Layer 6 of a small transformer language model trained on English Wikipedia (16 layers, counted from 0, width 128). Numbers have three digits each and are written without spaces.
Take only the direct path to the model's output, skipping the later layers: a vector added to the residual stream pushes a token's score in proportion to its dot product with that token's output vector.

Output vectors of the tokens that the questions are about. A number n stands for (n - 500) times 0.0028.
" ===": 601456318509491485442552497568524380386458619017463630476678694504592720531326334492245491487331421374386366432733665722706630460521459572517616655588322517483296277356488563682777468692504436336508280505566610460641452612407431175487439455587669319420510232603527490696508589611223472615504508578749728482462377680634282493585879192281622651597468323589607594371361550482550504452447
" for his": 514396469732337523829475451401562541485501493427428422452573446672518735369346283393375710557671212510334407480605535594735264435377649571425560521430506394695464531600503373371400747545323620359389309509377558447533632684312301342481310545523603169503572584484532674355632712513552534726599537470495451613442446729625528600466703503464252490580579496364606454536570488435651469429378
".": 441252339703643604593526514571540538562518385337583478560598581336238423554518667395441462543387488434456485544680588558536605572619299621418642623546614591414590774650500503234549356545440606367689431483481620590203517798513465505430455574566272586450475732291662342419704383371557396501807516501423527378360542575305385397275271461647624455380428354546600591547584376530501574329473
" ==": 689345399595417366343595575477344361397457628131495719504617569656468697461347338379259491512486419351564551486660633625686555371340484329475396605426362343496401513459515500581661658532647410465543325510542602508577577676621306237549207424589668464565612255494653532746520523609298467565570431700721726422254611887617329246616637384356546787623442422554588560441536521314615261567337
" see": 613483463579446584410519574511608507467495531458399325569331504504662541329469388569527390513417442465543516545602543533645439334518659443592347628483329516384553541512501375578603553662404600605512523503525341482582553610388439405699437470624455268483409504381539574400599597358441475616351536304504576625269600681628490552533688512562409641498539443398490351618624441409470417581391
" against the": 650575542787429365698474532328472647473509514444368431565492584521641526248357540524501674443589370490215413369474660418643385624649427341487584532419338531418486574363489321521318675491358485472395382504408515511472565632170445383643476411457540333554509414513390567353552741562415630705555549439790314653534546662543425695494647464418529635641619464386563484492484565480651549428377
"===": 602414208533547510515550610502455498360484582280304467456657623596548449788406319514189640552287654311462411451688623716654570550556382435553450510655323503538368388418542671668551351588614389321415544506492628352526416573292427286655497630360676252385383613600564462674366476669522648699288672545822540591595486472598285552506855342409510443481429450631417566371454495489643506342307
" pro": 550518416492500567400388524406562377595531307449457395563497451551427540445367542537244391545584599489452491466408632553608595586406517513587390581492389470617417406447499324546563543591418509509507433499532394478542567523481522408492365646414374476563424526400559684521603436406406466517451603557579598505555534559649472454575414602556613683593536527369535519576553453429559535611352
"==": 715376287613523344519556638408458461422459609432315476553582486771496539663380441478294598623530574322666520470585544736625580511397380280625293587422343247560380580541527593617427488468750408395437577503528617372488636553528212367640285475452648428469525584455602529761437358581527563635331612633711529500368751618504330452425604480378511599589332483637406507537619500226624294431218
"ab": 571472566426575541454429542584324525426555509562616537465604395471555397155375600424365339507494417554422531482473477656477576521393507226682569558666433588524271481429535440609451629516462542335560534496435515497364755439350585529377477487634752551461539311386603543433538391443584562516516560567628671406753430587402405296740206521483486524600416592489582637557656296425533670257668
"'": 393332508446290377487494655312532430484526507598476327488583322494457404653623236411558428696316444591435407518642517497667473631625547467439500449692666504518454598597497571351494375627453481331337456494596571662346407549254479563303633648575488241490243667538452459356449662522628480656490503522547608557479557678625480450535666605544393791643387302460542713515484501440472367569469
"ran": 263546449516499377507502533567463401397511404331527384439284535539560387157220578645559300443536340387578624377433671521556506565391605562747217762440499525400482606478471484727228603484516467541577540499365699452405628674572438681480702481450744507396425284515568628605527244460671426533473337328534456581557588803532537371601535396431588410581681437474563709560466350555381569806483
" in": 544483365586460667422373577474558304592564372538450384474515719508383513538442653481642512431583552419417364485531470397437481495459633494551560410677486434576485549411477503386562569404420660476484533490540579593492600534462426328530424514407301631477469551398606387615583560539282390533707513462492311480431644563640414474431516613556566611542509573489534540552551333526492609480248
" left": 655613567592370564382472620464579535591522532421351376396555451474592504489408559652373537557549405498446503531379488408507329399545482372566474549516574562605669514505492430468335671689386475464540467512420343524528423431431526332510654440618474405571279587400500474530467556546492442474628369444586418556434450682691619673583592484547370635319568423196475466578508579425610600670387
" recogn": 548428407699627565454542472287587457526486551401507302512486436498538745504643410574238484472506525300422514566696571488515410549323464428760497690471420309513309586614499466331516611613389543694373399506512408437667476491377391429616400256442476369583358491405559699462601558471461395679420507432510546563441569507468631619519660561397351630495491369493657540461558522467541660624549
" critic": 538661600588550562663656641471513602530485516472471443469600554575583713498466535558251331651490414422423439372665648384492385439255450598600405839449343203585388635549543375418387604633582594664418359515435373465690632545357404482576341585437519175718463433519403758445593587402405560650525553444468465762466387576444491513434501422283336529591565318401614296506561506304559533636347
" about": 616568553669362733674470534666627561524506487413408373442381628590627694407448424537455315562500236482275612441563483355600338518326520458657359553396443589629519732484545319497554438427340627435520411502494463444600664563410224156585314467659470237435308469491461567438613509458550592746552545472460414615338518724449517601510752475544355406665545575400483553608686514399537590479393
" started": 639402473640388490572583629524397353520486508413247391447480451561551605443477657412384364446611429377582623425508403501547429504529538423726382648437392468660461560629490373616409694605373443400496284508398457551641480470564427305471710430713589465379319620542464529403427441562396484441603487723508522591393281598618520527492723480546555712431595468346436493712454468461590597543431
" was": 635407230624449554524372584451645508632520538610321436477631354439390663428448430424550418685651534411585450563475380344592469545517372415592528743533562425559475574589516570551441512661286541334569281495412602570462486463667358378619580447595449651316542584550517408552363617549348548422565465555431524629480324572545520455350617472405578610445487518476376522610436396478515632422524
" by the": 494520406685365555720521504296358626513562461295485461571596519443588510599408586427546463432585420583333602466598554385502379534623516409510513447428297373576498570510479484427456625519220566473392325511578652525411637620496396319688460456283446322445574490510472698584672723476333515762461540415723409656434510581415450534218616498568446471588641569393593627375447520701496433478449

Output weights of attention head 1. The head adds the sum of these rows, row i times number i of z. A number n stands for (n - 500) times 0.00073.
o0: 399510368646716341477474514513640721465508358717466546545358563308529426614643522426397470471610459468313400389542497452568569303535491494417570497518484397689407486598680493567610470542374386451495357583461481553496403754470468340471563537589501148290199502564558392373481397747500358536784657657559555615433375425518596680477599725494596546424334367493492535546438382532566573527674
o1: 209661675526487477614411529490567616645437585647292542495281272463379506405606664625747641507552417446537515458371384419412535693379560474576586914382473609313379438596550455537541363657381537543469399354384413564539518432574462368511727523714448210655599531528373396551676396314568467635588575368459480440737384470444524444424502549452537546353441633277331619653502516504491585439526
o2: 507433225465460353454366464512592556615543581266451455464686626366504829487547408508543505655478630509702478599361579475510481527548474402586596496668557513355376496439383624649810215731384497319279454514458527629567487386498571511439648376479557451616563514546425377515536569578575444464397738465492645455492429582526485388544583364439567346677664558448319558436471428452362414379438
o3: 496568485559463496358438700468601477556414577443381681512470391436470407552504523361488555443413381537545476573534417303380548685628423461433584379578464702523690473384352366340553696497513417406422471393488468369517536381504499481616462214498481409633462462435551652592717299497565515464520421549510606373272606579766530454714596742561379396438337412441630665708678581622612646324349
o4: 435519641423430420306445506402455565476533467395352787405434334490380596321510380506713595414543514419660519562493555449519539542524332461509466572331627489400503599536568417332392479528436365627336488640443299647518557716389469674478559549582515611764501592363566500314748476391784427287673461569547667473601450633552387335556314465583401593454559588507412481500679421712380294540568
o5: 440360656590632469386731508613713772521497528471503664712619504458214442417588192593628474456284487322631632484593545354595611544563458458575454496467699553409646490565576355472395630457281544721340475471434439670220398475353582514518488380549300390535246662559321439338448277384655580482224404479500450773168741830659591478565503282346538507362383568575596344448579664605373736551569
o6: 608352613484539353447189511490510372457493403403684640390601561598480461390493416517496312381859418285583506356693612514439655481358613549572496521460516490690289522469339541436267526527547443560515565492538415414560428530565225448350472623713673566514634679582365453425481636510569516541276468258581419506443499758535593402585599429537626376406687441182342660659647550575553444580612
o7: 506414575426277527459631621503463481402442376376719385345418634611639460591656394447452381462558440479973440554632570434645651569512510464399415350388709325614527603329586701385385550527521530551588454708295632524256636608454458471501430318225548671491315600339284516517437301435522688467534562422371482567372634296320467306539476522588483502469626542721783538439646501609455577527566
o8: 540612344518382500327364715469390361601448537407356539373516483490621463712514498341223560464453530399497209623491511526570569698613520309548710497428239451375682317607350662743506552413704300431267452613524409491584611509482436318660547322456773667423485467426459378577474592510303594609463497777610510604425537565340325472525563371467513424633655593521499526515652514461487727409595
o9: 523379408509663532508660511632289421702371593344450341543559699526376551186456480566491631642569485475459786614544415515214251684528444555407498552400433459468575665477486473462299620456355844371635265462310635446550590374676636692405617454345503488618636448615640465661346555450478446457404709711261547425665425262610353629298635555534522663513356549443517450374357484448361594428452
o10: 535222196476609531422267261405645542433420508470249438494727637614493533204626604445439225500698368472545499731758515480674389467555516364740430435464703670453763880418662527574631475456276819484390471584248627534706479492501315493291267383551533523660174614631450388500439432401505421542694502386167450399285357465792629560579724509638498536559482511428563492606520468441517524545406
o11: 440480766420377601652501754447521704472483625648495730510589290460322467522483284544432231509454503330558510395532594411592629628454410239512424414510538761346493596474505766310313682390615558629364329468637366445653571384534489395647584451466365589684564541653552754511459438478606409338517551563531607371605581843565442372566467462428373531434545268544307405508421581557235478483300
o12: 614497492296613678461194353500480498522493289378545489401514408479647454463574506471289593393548557526490341417378598425525358425490457566520573478586467526671476592504590394569663442701535436565602558242305815446360532524493373540593562349516533574528558545402405334501529435381323466663712765360415676330407397284381491534766696576781373619472475593627525566626543665498576491358478
o13: 404529460444622440604459399561673685203461353389401471565368555571418574366673502621499472359420320463492693463493511560495707465736388509512637297619695548425605434467489613559418446523582592317267537639530451358401407505527466269406322578639411537617248387536391440678595468316370656537449605465468548638553654713493488577432655497372616498498547314366599545387524818461569726461370
o14: 540514539389507542567261420278525336636474701549606571605511556481343508461434503465584543287696490630321674740676409444503406608464352560591556825575728460425524697393471486294402458468465724667404432278449573583534498402604428546545550391612555680675523609432547481549361492517442394364595234494333498362438525439563347559209577423690341560349534578326549338671741436543424335389671
o15: 261684470547307461547662559476519496545536774769234395674439435554628442429656445411557536539608401690499534492381505406500411733705496566553491356474328578385503564604542307587409410383514498201430269425633461483764533422593576589678579340623710405637603485628432525556592684382442495276483502629292419368586358521611428606461515657425546406555513625359353534523303547381250619441434
o16: 422560427468606383428527510591643602352585376609420637649425584586695313407523431511296523504294596508387329577729671781298458367565506594420519628670455512350443492649543451655426326572417474478535560573594328575465203313445543392411642511373447609262579529664441390589443497463414558613454431543506537501582540517582320658463585600584605426611427557594485410431470499553560398482392
o17: 530484518649416673610474399554565414576607318250458556491676571758452821487452544431518401688492500529549398441483478451567479449654433633508565567532507549552425594412359743395567594614213650450599331607381317433409392561329426442191498429407340558305478539643395360515589436454529532637539623396546375413557497473338497621570677543533434620585413399479308562700407384500561592461499
o18: 642486309502517636521467365439572442573550403430480423526665474637677511481603390532571650472543612379643535524459430663316604237440485635537302489328495492495482585560664688533546383558521587497481364379392676542686378434769597571235610607501570595696551601498340418523562572482537646491350329313311556402617452443533179543351476329557319444638527326552501576616255477530382588505584
o19: 397543384661614593578376476305402588548383500647815526511595451398335482454520586382624603452320552369519424561664615417598483589553472523356740354560351519492746403500455502454501484543598550473460555396287471332340427501504445403654300374464355502588593246707426663741556423612398644418451534429429562450442443317450577697542647496574526406635488451431573491462678589519584595297463
o20: 577557624330319428340485387679449688543684514471223566425241461546364615485551642456572621558241547564341351521480453647328242790576439682316487445577549720504271419478559513619825457466558555384439270372302522564539580662248609693327511678489354598422617435483570516281478518456560510519551535559540580446495353574480412660651769217529633619558481560623366306579376627647499500400426
o21: 558779674442646552801348794375356528531490470510475553290676539508446462413492306296603506464597365407261463511429468390514416539397549567409520613730550347439726311274269777509525443418668722625581409304491397566415435231347574608184573491355543407630421588401491514352450775355791511307403527569339553594872609488584484552515721374441434632354672326396667438573287662793476340603572
o22: 553498637577419480341362242251593499378591645250716516417609314581731380318623648543444478366516434359488394693702774492356463580441473610366544484577539601560667316587506537327738169717485382567345323615338389461790412621609448663228558523375363739610559357518373519442628445423599805648520422637262408364605535233536471527549360532713448328585396404419771708398424503563716458477567
o23: 708407688446445626529665612511553394563579495551572544516732767373418544369535271239640585536443513410565519354398417435572446467511384517492561421649640617512565662459449519363526492469376593526534470400580569630392329312313534506844457323408442588565612577478464551567436419408542470299569532362078536592612491101460668590640330547514440425691483382647424315567520649520305750427418
o24: 322762382481491255507537731659257507474517474562526666411374562578529346482690667619410687428560567569571334460828581462508655313407630633259493686299462623491577286407373495794412392451441585464413401603221444492577570468441433406562488463479552347517511411349604465679731298590338700539560477608493333451434415246483564578570782753258528580504358523576386482448561469532453445436428
o25: 409462299371509584499352568898555575495420559643667097243616582350455509653424663432584296531309381666337362682105517364553389612450741683626733679674435428809761463428264664492543435576359593314288635466272603692331597443511444467227613589300418421261346515567348240383316726544430178639486766507665351741572580442517595546480420283572544694403487586448634568448486696730647581333453
o26: 566545443431503519423609359654436609546429535368498281482521344601658521412500583408559649538565444665379542517294450552374454435504390523528599553584618441533471659413563277413528274568337652624497459421410646612571686465722528538584572547413448383507533457518630474663601283476396502536397588438531516444446408341739326473509436600444733665699447532641322334233413475420741484612318
o27: 395582423616486543477542481473427510444480538560471576540590410666455581609547412435778490285479549605505602458273482300484486423495390440654528275423462506589683630611441484429427637370503423659314639562480297575518321521571435691667466535366425673504468431513509558615581666493475701265507179641566476462469575394635489184482303474525174580608409599625490362632546580541379512558451
o28: 477470623762459522455453446377594458450592429766605450389452416546408456698683515522497427500527422469406448607634352505357365535368722442442485641353702487415494464540531514468558363476484560457333547436522642670348449391497533550618647343453448444780595511385511687365487495371653435537657529621343353597455647431446645375439331553573364408411298495437813510681505357473503500495519
o29: 649609457298518524572312535475463577500398432484393361523354277419634374568423646500413457301560473616399595538516508530509561498386519521625409471550673540408428570480472372407540449512579487540477450318494701448476468537470478390417319729532463706452425454338730486477409561475462470445583485356721541412472494593751587495438564531509541568329712524490597432479449637498754485561593
o30: 580573535446639290471469696492347671487472691788374826765337416387400429622488367560648344255498558373582475408501631524463643562372397560380584438644655761335341631608595478355313596468473578581514220427698448475612382621430413346607409337635558859315380597307599453459462467556248533149658254699530620486338650579619620333336413576378420514215471533677479348432582689551476653445565
o31: 503519452570487454415579412414539491400609502256577421554591431574507648434610586699160406468505412422555270513949361564643637550737560437553571458335539418527450370464476537842538343596519433428515495509334461362365664645380616269191517530488358477610632468560451537500497451496470602636400656532476746278383560666552391629561541429425564502570543509341582590469470572263590510311483
o32: 568473391289527282504686492734403451518499438427507701507603718766427540418272543573438673713424472225650447590349475586601706491369616478552704434379501418251511408466501338460378615424382570368355335506472672392475369321547461260535596460570507365764617416315823327510701576521625633453473557400663526501448607317446540204384402507637593476789453643666474718409523497454307596465606
o33: 613635403614535511686585498534626544546381473597589569476419271579454767537499312415548554430801549440486442479289447262496438490446538479419635530522478437387443460591499634441504428556340593497422429446480312531233319387362426383528746606659330482636605435544698464451442551459520703197459810681622442496424712442363503586411525422544492647650478498488424298571346306560536619614737
o34: 412656356366449436616452504410540518552533394431597466396569671505402653428611700483462456609545508577528460567326411664397425505502561494495439647673383437619340691424844657549560167503462467369423490433356401706646400472792591355486611506648518358499598454471530563580592451448648580470462381461359560341625463367502476577517531455418784388658426475439352415651374524391336441458506
o35: 273406737464771564612216570722439475472425455564242621541522509610688621305462497406514420320629588545493332308327443306463644387382408604559575393409493670420504640424388422413716647485422597450573581589644481605657505505188289542585460285742584405247630519398603247600560608550425401238602664434583235432279478410562570649734621380782690578519469646297334575544482614452587588616458
o36: 438529229545487294325586322640444394470410672452434378429612517460576549507402592499115361621547592620553441704535598572523509627535624486399441674625297454583458562349580442423641324622668439363373452454424334759546372639508433317357560628516488529548521437633573419497504260530649477497491448541589532499267561509580487590682639485397653434554388478616732435652483448285462655291641
o37: 547431427473589483415497600589654432616518557511542421389541362327455479488327696568498265497679502505562601615326465375403377537368417384535670608535423366394699494541380354358483425761424367510490600515545485458465697511507401628248575432578419493521604723492545449441676478505320519385557429581584449558487643470374493426365443483632500341575679540509629613578600262459419605771499
o38: 341415471492498304513399635691412583412401357747649590288430429644430539520538663625743551390574384515497400460470441526428438542585510710474600382507583397656511378512395572500428545511361692596477532602235376399499592573538420476369525575375467596396449486587509410362374521707405492405435487624664432607634429559445509500301545396533644621264673499509376433404555663717484632593372
o39: 340653536539672686688406326449539452828515346623469468602458516592481420600369610434741666419464466380506496667381505375454433517526426553634476457436739435368479436403560337331493560433598558676493366434411639469467513404539558613555450363342510603482376443402373313549643563384690456614485475398535239444561516412304466339369301462620460607380592652565503462698753526554549492498688
o40: 420473450426633718329056465359662604480528464300688544559509615373625465556339265441350471485253560411419427480597557451513600465508309444610798509709404627293339512369444586596599529495544579603461550701468489645475556486297544301783533226514655589574602333353498486812448642568308424444481642321423599582555536499640470516551421453447454469681500547535465466349757616417638419385479
o41: 418277431537466465433567677550427359398725409568601449562714474524387466444585572448497746481411440572339489318660691399407469334576495458495400554557412365382286403434496220398346478425412374418537702536551766506437533228350482599626500696493262414567678482538612505642600624214626481719517725426624306722444426763285488475495519524636410583550653576560594517472456588551554406570418
o42: 514555471538573398491587398463524598385600473383510559421737301570530520459413623498273498670561553463325331473473456526464476494651396580462520585583402421565416525338561622420819471658567535439636418381440380451664597448467490336325572631494466516406416454581458478488561244413626577700461415495570704242413578719466471531561528412472599612506466394577543578647317378454621563491417
o43: 518435453639617620590345370448370582491471600568727373528654484470536410499506643554504531455555418483397532396440630408499412426512430551568485530496238581573308554472734424322463362514456668420557590551515611637638727492627482415525462503426557609553610475519369610558403522332417293446691557417254436443590434506514473552584315626340598438479547428531490480421475527303560556471561
o44: 622487432588438348289515507314527463392593726352520477392310488628387446559468397626753594478442446252498597358480491500485769587324583387462468460543440333418362457541574536650757446549674286304505512500644716488493444427503515566417429451672437204559480512521523387663471529686243652561698599704533751558567495512544376417502629378556510409406447398763662665366494401467575492370535
o45: 387524696514561484782567267622548613380606415398598291553607395668491536408542628551545399459302493595311507266604444334491680668796342602529580644524728555507537454383470382327603418625358645100539351443402526387525582504453612594258677586271435523535610412650295337568635479256266593705252534467624507315736449638626313527280418331709647550435672505367613624386443573591471523534382
o46: 491660576594616393366499618493572475432515299613354613631515328399427422490414342380419338561561516544639548578526629541533426626384412616500588513665404458332535534751479243414495400497644369586631309535423245410315422593486370425511540464510656694477596631515598426336319515651432561372449504479488679507468567453470530637543537578473710419541635464586423218447510629410491617606562
o47: 492516479461637725510288482477545470626518287327440438438537589525609638374398539457304485523513639458640332538527457481229405423701625655511502386409496679586404606580429568513417482614193409243502546504411530525435514473508608463537662391545572536411664609346407442507597536306504403489389545542472280424692513631570602644465587583373539546316540597245563746608552359569576677476519
o48: 320681743539447573521549641575585275740540532475324290385559485444426522584523624410545415373438439687403503539515347275354403430674471458646448409406531726551789515362355446644578415338520347468547538582622466569402505356345622504341569496495463389757546620419582367394493522599682546616602403646330389547685407378684538482626208520418558524533379313411396333793679492573383771458409
o49: 404528507491502567413352617471408572441421307352387416403577503270534648601515546294396360534235736738589574580499569460369519326451632664450547632616408695422687474520526570366694475570376350428582509657502425716559330546477507473606581474621535402549464494267459558440491346374528506474595251429536350569499496365551602565546675492396485405527471393477820579537482445592541612602562
o50: 554632381414398645550681456362548457494467586504421563490416303666728397488458667642387664436617525443606370593736566541504545489318547419675301708385243755297510395492379686685480556404564448441425410650369310278638549503384432408291241674436416753423462401568422537555568437384425595588540610546438314389656601547450496537592456474363424627618631532580448488551417534457567484556520
o51: 444527425527496478345611454521403424441465552514286698653410479506512537454490403436605491478510391582709566564354660504457560541223549543584589567652509686483490418702476309515532509527423531477426402435596324591608422597515508539504491409509462412583485488365629582466634511595451432306601585490679488549416575565688436381637572653403468521321430600609478476109510530505538319402403
o52: 292673429688570609470469498599588474467690571497481375512596449581478377562407658540452502419412455504489537562596541314372446600541342457529482313539235526522404558434492268360613462440687418346259494549291410530579582469419523542348659564251411475675723508643499631613628549681520379451549609528452531458578542594587298491615373506549437366598648354726716428673543542304370687373514
o53: 467623671508256194455418407483648561446683530480536520410657436485541528506529597570823434441604489623523580486338694350629259541235399669461477600602498406542232479478601254493494266478166466538563333510332316546377313541455418424412713633535652641408620604394452469345559573498494568473549626383497507532595568492640653426538432590475585471658479714609366416537268563597562409626712
o54: 614393384522448708436438623363671422670542571390224569498529554404446516601527432463820350329664572334609551383553521353453346490327349171558422606654491528472295619638553707512533858550272542666462428512422321409644444389452537449510677564543378552395500627675485569622269492663383504581440528582585535614599442536599433530378699371505334493520659409439320316383367399625612585581420
o55: 560488221626483531847391387481511526357537261496508218458593497484493515585573665488490516485565463431535359459613405542485467598504612548475453517369535420643442530492391520580557382639520541423509670608457353386541708259565536449464292670250590726323423400375395542720486699224476440772330661450367477462602449278357726576507313588548448490522703381280728529731615510403778509501523
o56: 540464445622448390437418613605431409557575472535476398521556447441520571481695719380588312370636605777460456509536427492450458395392555639491416612204524512576580555680512418390695358378375520418523493557256536537698712589639461604479561583646471528421643531447563596358550478572441606394466234515378372399270547360443536677296624439612607431667433611356533407553389385409465527629566
o57: 489523587542632509490641346641468608434480450600630391658478494506592468635485496439452390572412624450486665485553473455418561346501537614533472285493645344550523405607620446583687384491666324456714446461527519544392319430573671785559643481512521361405385349647237398417334479533591559539359602574399565401471564424434477319391388431604418577513487523452658500397341584384540366644613
o58: 422451460533449479484568510343445561538483383536391698561639551548524677522551344351515590538312605682413405425511297654466432566416498441610308731531700566518384523411626479418699565423441415535482453301392487555458381773513614546565351480399416370297285509512517372375525443569512442518481340567594475531575532439749645472440654551416628610471440726593522435578319716539357408565488
o59: 358623672619683564625469252425463489487417309587300629436495570552617473498399525546513559453546521500416491462674460450508274615414423508440643432335440529296455285513511324453520785346598678362277369344402403322425534657261504440505502510385631523789548609624564666408552589436419377465517599544567427513609627443738467642511812440526602376510716556396638419314452477560373565573635
o60: 599241653657543244473536462520580282586444443465559559604605570613452702537638273372547415348756410489548442315679511358574636453499495520582397376420599483547486460604487502578407571323404544692666255569553634471607403515584569559643553349439552347551596702547576419418333641472426569609553394586389286409420504356446523394522476584475520469514419455598256344578620507569398565619522
o61: 638376491607563441786454479524576474437427281507822480414541432478290376748487628596523529344550469456493487494391428408659528643394515521552480391312491252672593387617315484470441638596582589648385667361553392460433488434554528565676374665249506749258700427405640716532355680501496455545442579395751441327341543617240513513585354351752428403394618534534353428668689508497446410374539
o62: 581561383498312753414546357567616209706673641519400466619608546587618579579290585547385639517511493314545261515570315624637530587569390396483559689558658491540404437273384560583408534497337399604423417617332489267418589585647471289340618507426478668500480471412449243614585343697403572580303536477577541614507563452382293592430390490534402690680490364402484564582493669393786607295694
o63: 491573516426442809437223496595415530633357465562561295150213380623630444424527599484689466448643471386436595559292342461235315578480740442625537458395449424551523510483491561579481539556555492549522681501478568581486551359484424696476555440637517492543593299692201525520501444328536459323454715530532429550629446511496493442527600356650547528474574628286604628667474474488681583606473

Each question shows a token from some text and the vector z that the head gathered there. A number n stands for (n - 500) times 0.0065.

"(s": 358332527555459588626539653496459545556243593383654505393379478530334464588469510324530496453581452534434587633672358314608833597461512326517624448560512502471525545396583337469392525519495509
Pushed up most: " =="

"es": 448398458518468641558462644546632513565317561365731539442334517484475440559505559283661555417665394497449438644667370389496892596525403448500694496563574420501520554573637370497401548505554531
Pushed up most: " recogn"

" times": 434474545613515589568486639545571564575397561392605552409385488507380411555523533328591556429619438528454485623758427382511818581497432486497706506586517476562505584498584307451496460511543551
Pushed up most: " left"

" Dep": 367472550611459575623525525599559609641371575412541617387376543507408481556600546295612583398609413572405530632651389351505823585518383524409753547578479473478527506469605294443417542537424566
Pushed down most: "=="

" f": 331512551515436525613421648658496594565281583477599529471410552538378424567474536255532528371586396560532512618713386378514813564528428417506741516533569444517538689421654258430534465468528645
Pushed down most: "."

" –": 338488562535500460622529684584402610568318545419571564411398442516403400578513524330533493338586423558482453613743447381491841588513407496458717470544574443525503624500589259456549460563518586
Pushed up most: " by the"

"ia.": 363435547598437524625370626663615623522351596480644567475326569569400398526435537270544582326629394585553467681638305325501894655508437519436781484559636413594593735522629288416526448497618613
Pushed down most: "."

"; R": 321446405524466559672431539644484649553134604387589545556339444621414464526389531294648571334584447596548484702697304415433907624548426350554687552538549386624527540506679358465386483513541623
Pushed up most: " critic"

" not": 392493518623501583584502567522530640574409599412617618326421596541379495606533533264651545423586387614446526675710436407518851607548370516468739567542533486590491515434596183425548480490508563
Pushed down most: "=="

"act": 383349421730540658616439521568418654569252691422616309307378515519337591524420439392564609639304372437365533571665344332541949373476457257506549415594438626523508645329518290537445551598318462
Pushed down most: " ==="

"oc": 427419512637538623524470615570636532563341631437598557394346527478434406585526563334605566410634456512442489701697409424475864618549395508382738498544556454586527493484610250511502460519576524
Which two tokens does it push up most, strongest first? " for his", " about"

" as": 430461540626523593566498637550564572583385564382618551410374508491401401537536545315612556416614449582455484673771442368477852610518421511471717511597515442574502550478602313417485451519535583
Pushed up most: " left"

"K": 429339506718560742582454544517302814455387641393581258326250493607309651517439491363592604714201475471487598564709249251633769465327605336660540454735315669499484628166627351604415480419269386
Pushed down most: " for his"

" W": 446385437491467651563485640517628515579298541335744541461314542477498439560507548280691577425671376495425423631653375396484919596524412455499695482568594406493533567590655396493388566513545538
Pushed up most: " recogn"

"ter": 352442447541445555613453583637509600563190596418622575518354472612416475543436513265645543331600452608520486727683316393444878629514428363532694545551555378575506510496632329471404482490557593
Which two tokens does it push up most, strongest first? " critic", " started"

":": 398462578567472538577496673539435538574351535401613534414376529564331458617512522289560506346598436512491454577689429399494883586440432479455670527517515430498507607486587293487472479537576539
Which two tokens does it push up most, strongest first? "===", " ==="

"er,": 364437506513461559661457619619565568575287582412657585460364520504385440568474518280575530379610415582476519636627416344481878553499393435451731486550539449452513632464634296450457548535532609
Which two tokens does it push up most, strongest first? " started", " for his"

"ast": 424456568601532610581496636515591538506343570383641522377406496432393436606519528344578524463632476455444494632702434372563789597497438431470665489529551479515532554476604273514460475531539497
Which two tokens does it push up most, strongest first? " ==", " ==="

" in H": 434389541620566589628494576564582595623303594353636544374354564468393430539468534279601570404594394546448483702694368302523874553466423460493670433588451486548523523485612339451392517563442569
Pushed up most: " =="

"R": 412371480611549814639448610462416692572327623369649311347334427546227583509444425425606543692372579534384548509657379360541891378433516260594508441549368610419542586207493316601516633563335385
Which two tokens does it push up most, strongest first? " ==", " see"

" all": 330456527623490611607473577606475565555389561425618569424381613484404410553524575238571581355632412529459474697701403403488887614498381572478755526554497419551486488485626283403453468552562571
Pushed up most: " pro"

"\n\n": 317410511567498481665493677567531589638322586415710572450330563510430406550442557274526566341590378530469564663667349329558895634541415514458748484593571391517566617454589254386530473483533639
Pushed up most: " ==="

"ed": 379457526575449637625506643590613577618359523396581595429439524469391435577493516240574539366664447542454526680640382390521860597505421460490781462598554457505422607497579300460473516501580560
Pushed up most: " ==="

" Ch": 382458538576462594524471683577521575561318562381680577387425444519449432571522535313589489397621432544471458645712377400532801612500429467501709517579568468485505582471562330480476512539506529
Which two tokens does it push up most, strongest first? " ===", "==="

"ution": 405485556495473537604515651574596583568327636403612526431372475566406431563559482294605532436561422526539488642709436379502802544510437411475678433565553467496506618484619263505467489516518548
Pushed up most: " started"

"19": 343306515750645785582409508592388805439377663446551220355218611579346633517423524383554673741242471426488557610692289281528730452373486324670599488681382694537508556214677339633437442448266386
Which two tokens does it push up most, strongest first? " ==", " see"

" Y": 441431590564427526547498657518465512600326505399612556403363534549333464597533539258580538343616435524498470596698387393504881600462443475455703518541482438498497597516596321490426483542567525
Which two tokens does it push up most, strongest first? "===", " ==="

" Co": 422477577590540581593474645527573560530362562397623524394422467467397440605486519342549526469630463450463495606716397376550789579488450423509653479523554516510540609474601278512473476521544476
Pushed up most: " =="

"972": 367412557551439551570524724546555520566339562359679628473391542517446388593516526306544495325701431561498501687705424350512799706496457484423680512526598336501461582493619276461457475538596553
Pushed up most: " ==="

"or": 337449553552425530475472720593560487585291559409712571587387598546455379596545640307537553258709415589539557676735471396522777717540434461380716571502591286547382610505677248425457434537620670
Which two tokens does it push up most, strongest first? " ===", "==="

", T": 309441553488505534606516617622548524573333591401605532423366531519429395530569520326573500310538408507516447648756454391458863538472413498471733469618516433504471540529643307458481459526449623
Pushed up most: "ran"

"-": 337396587599418498613467687570545487663378526436704518394338658508420393490461564242508617358679435484515559740627331320630821687521510505483728474518569440542584583447528272528541408428580631
Pushed up most: " ==="

"ier": 432465512571481591529520580561615521584331605405645554396371551468408416562511559285636585394640433540429454663654434392504877610513431461418720461546542425530508553512568281467460459503573563
Pushed up most: " for his"

" Ed": 325491562521499458625548685586385611569318543421570580406385447510401387575520525317535489313591430588483441639746454391482857611523381504448739467549597418524501599507579254447556453561517601
Pushed up most: " by the"

" m": 294476509534466586584510657566508577598346560395603566370383536518434447482491575326566556385599440570445480688728378455511863652570339546547731515578568461549498552471536289445528482542541505
Which two tokens does it push up most, strongest first? " pro", "ab"

"id": 311473519605526643558495695525588581466379671447624476382370559531404384522553533350574583490627499511456429656714411392540854548483425459454696486602532494554522550458627210463478466461577504
Pushed up most: " =="

" of N": 416420501595517565596466601572574567558339607392665552411357519504460409510483531277614581413639417528450479662706362373507896603501379502494720472591524465554509531498643343448428469514550539
Pushed up most: " pro"

";": 340472518529412581590393628709548585580257605436616573507407526507374430588481541258533503322632398582500523640669367368511851577579425435435775543519583408563490695429643233410508489529589604
Pushed up most: " started"

" y": 396473501549487578591458585583535522576388577409648509386351581503389386539519550247593593401597426511452427646686419416511912587549375500464726432570522458491486539515572300433494482530503558
Which two tokens does it push up most, strongest first? " for his", " pro"

" Act": 416491578636498626602478615531581600588386566394553562391409565484421465558536527279570553420602429534504494699722373356487828632558437463420710532605523414535504550476615260430425474519492552
Pushed up most: " about"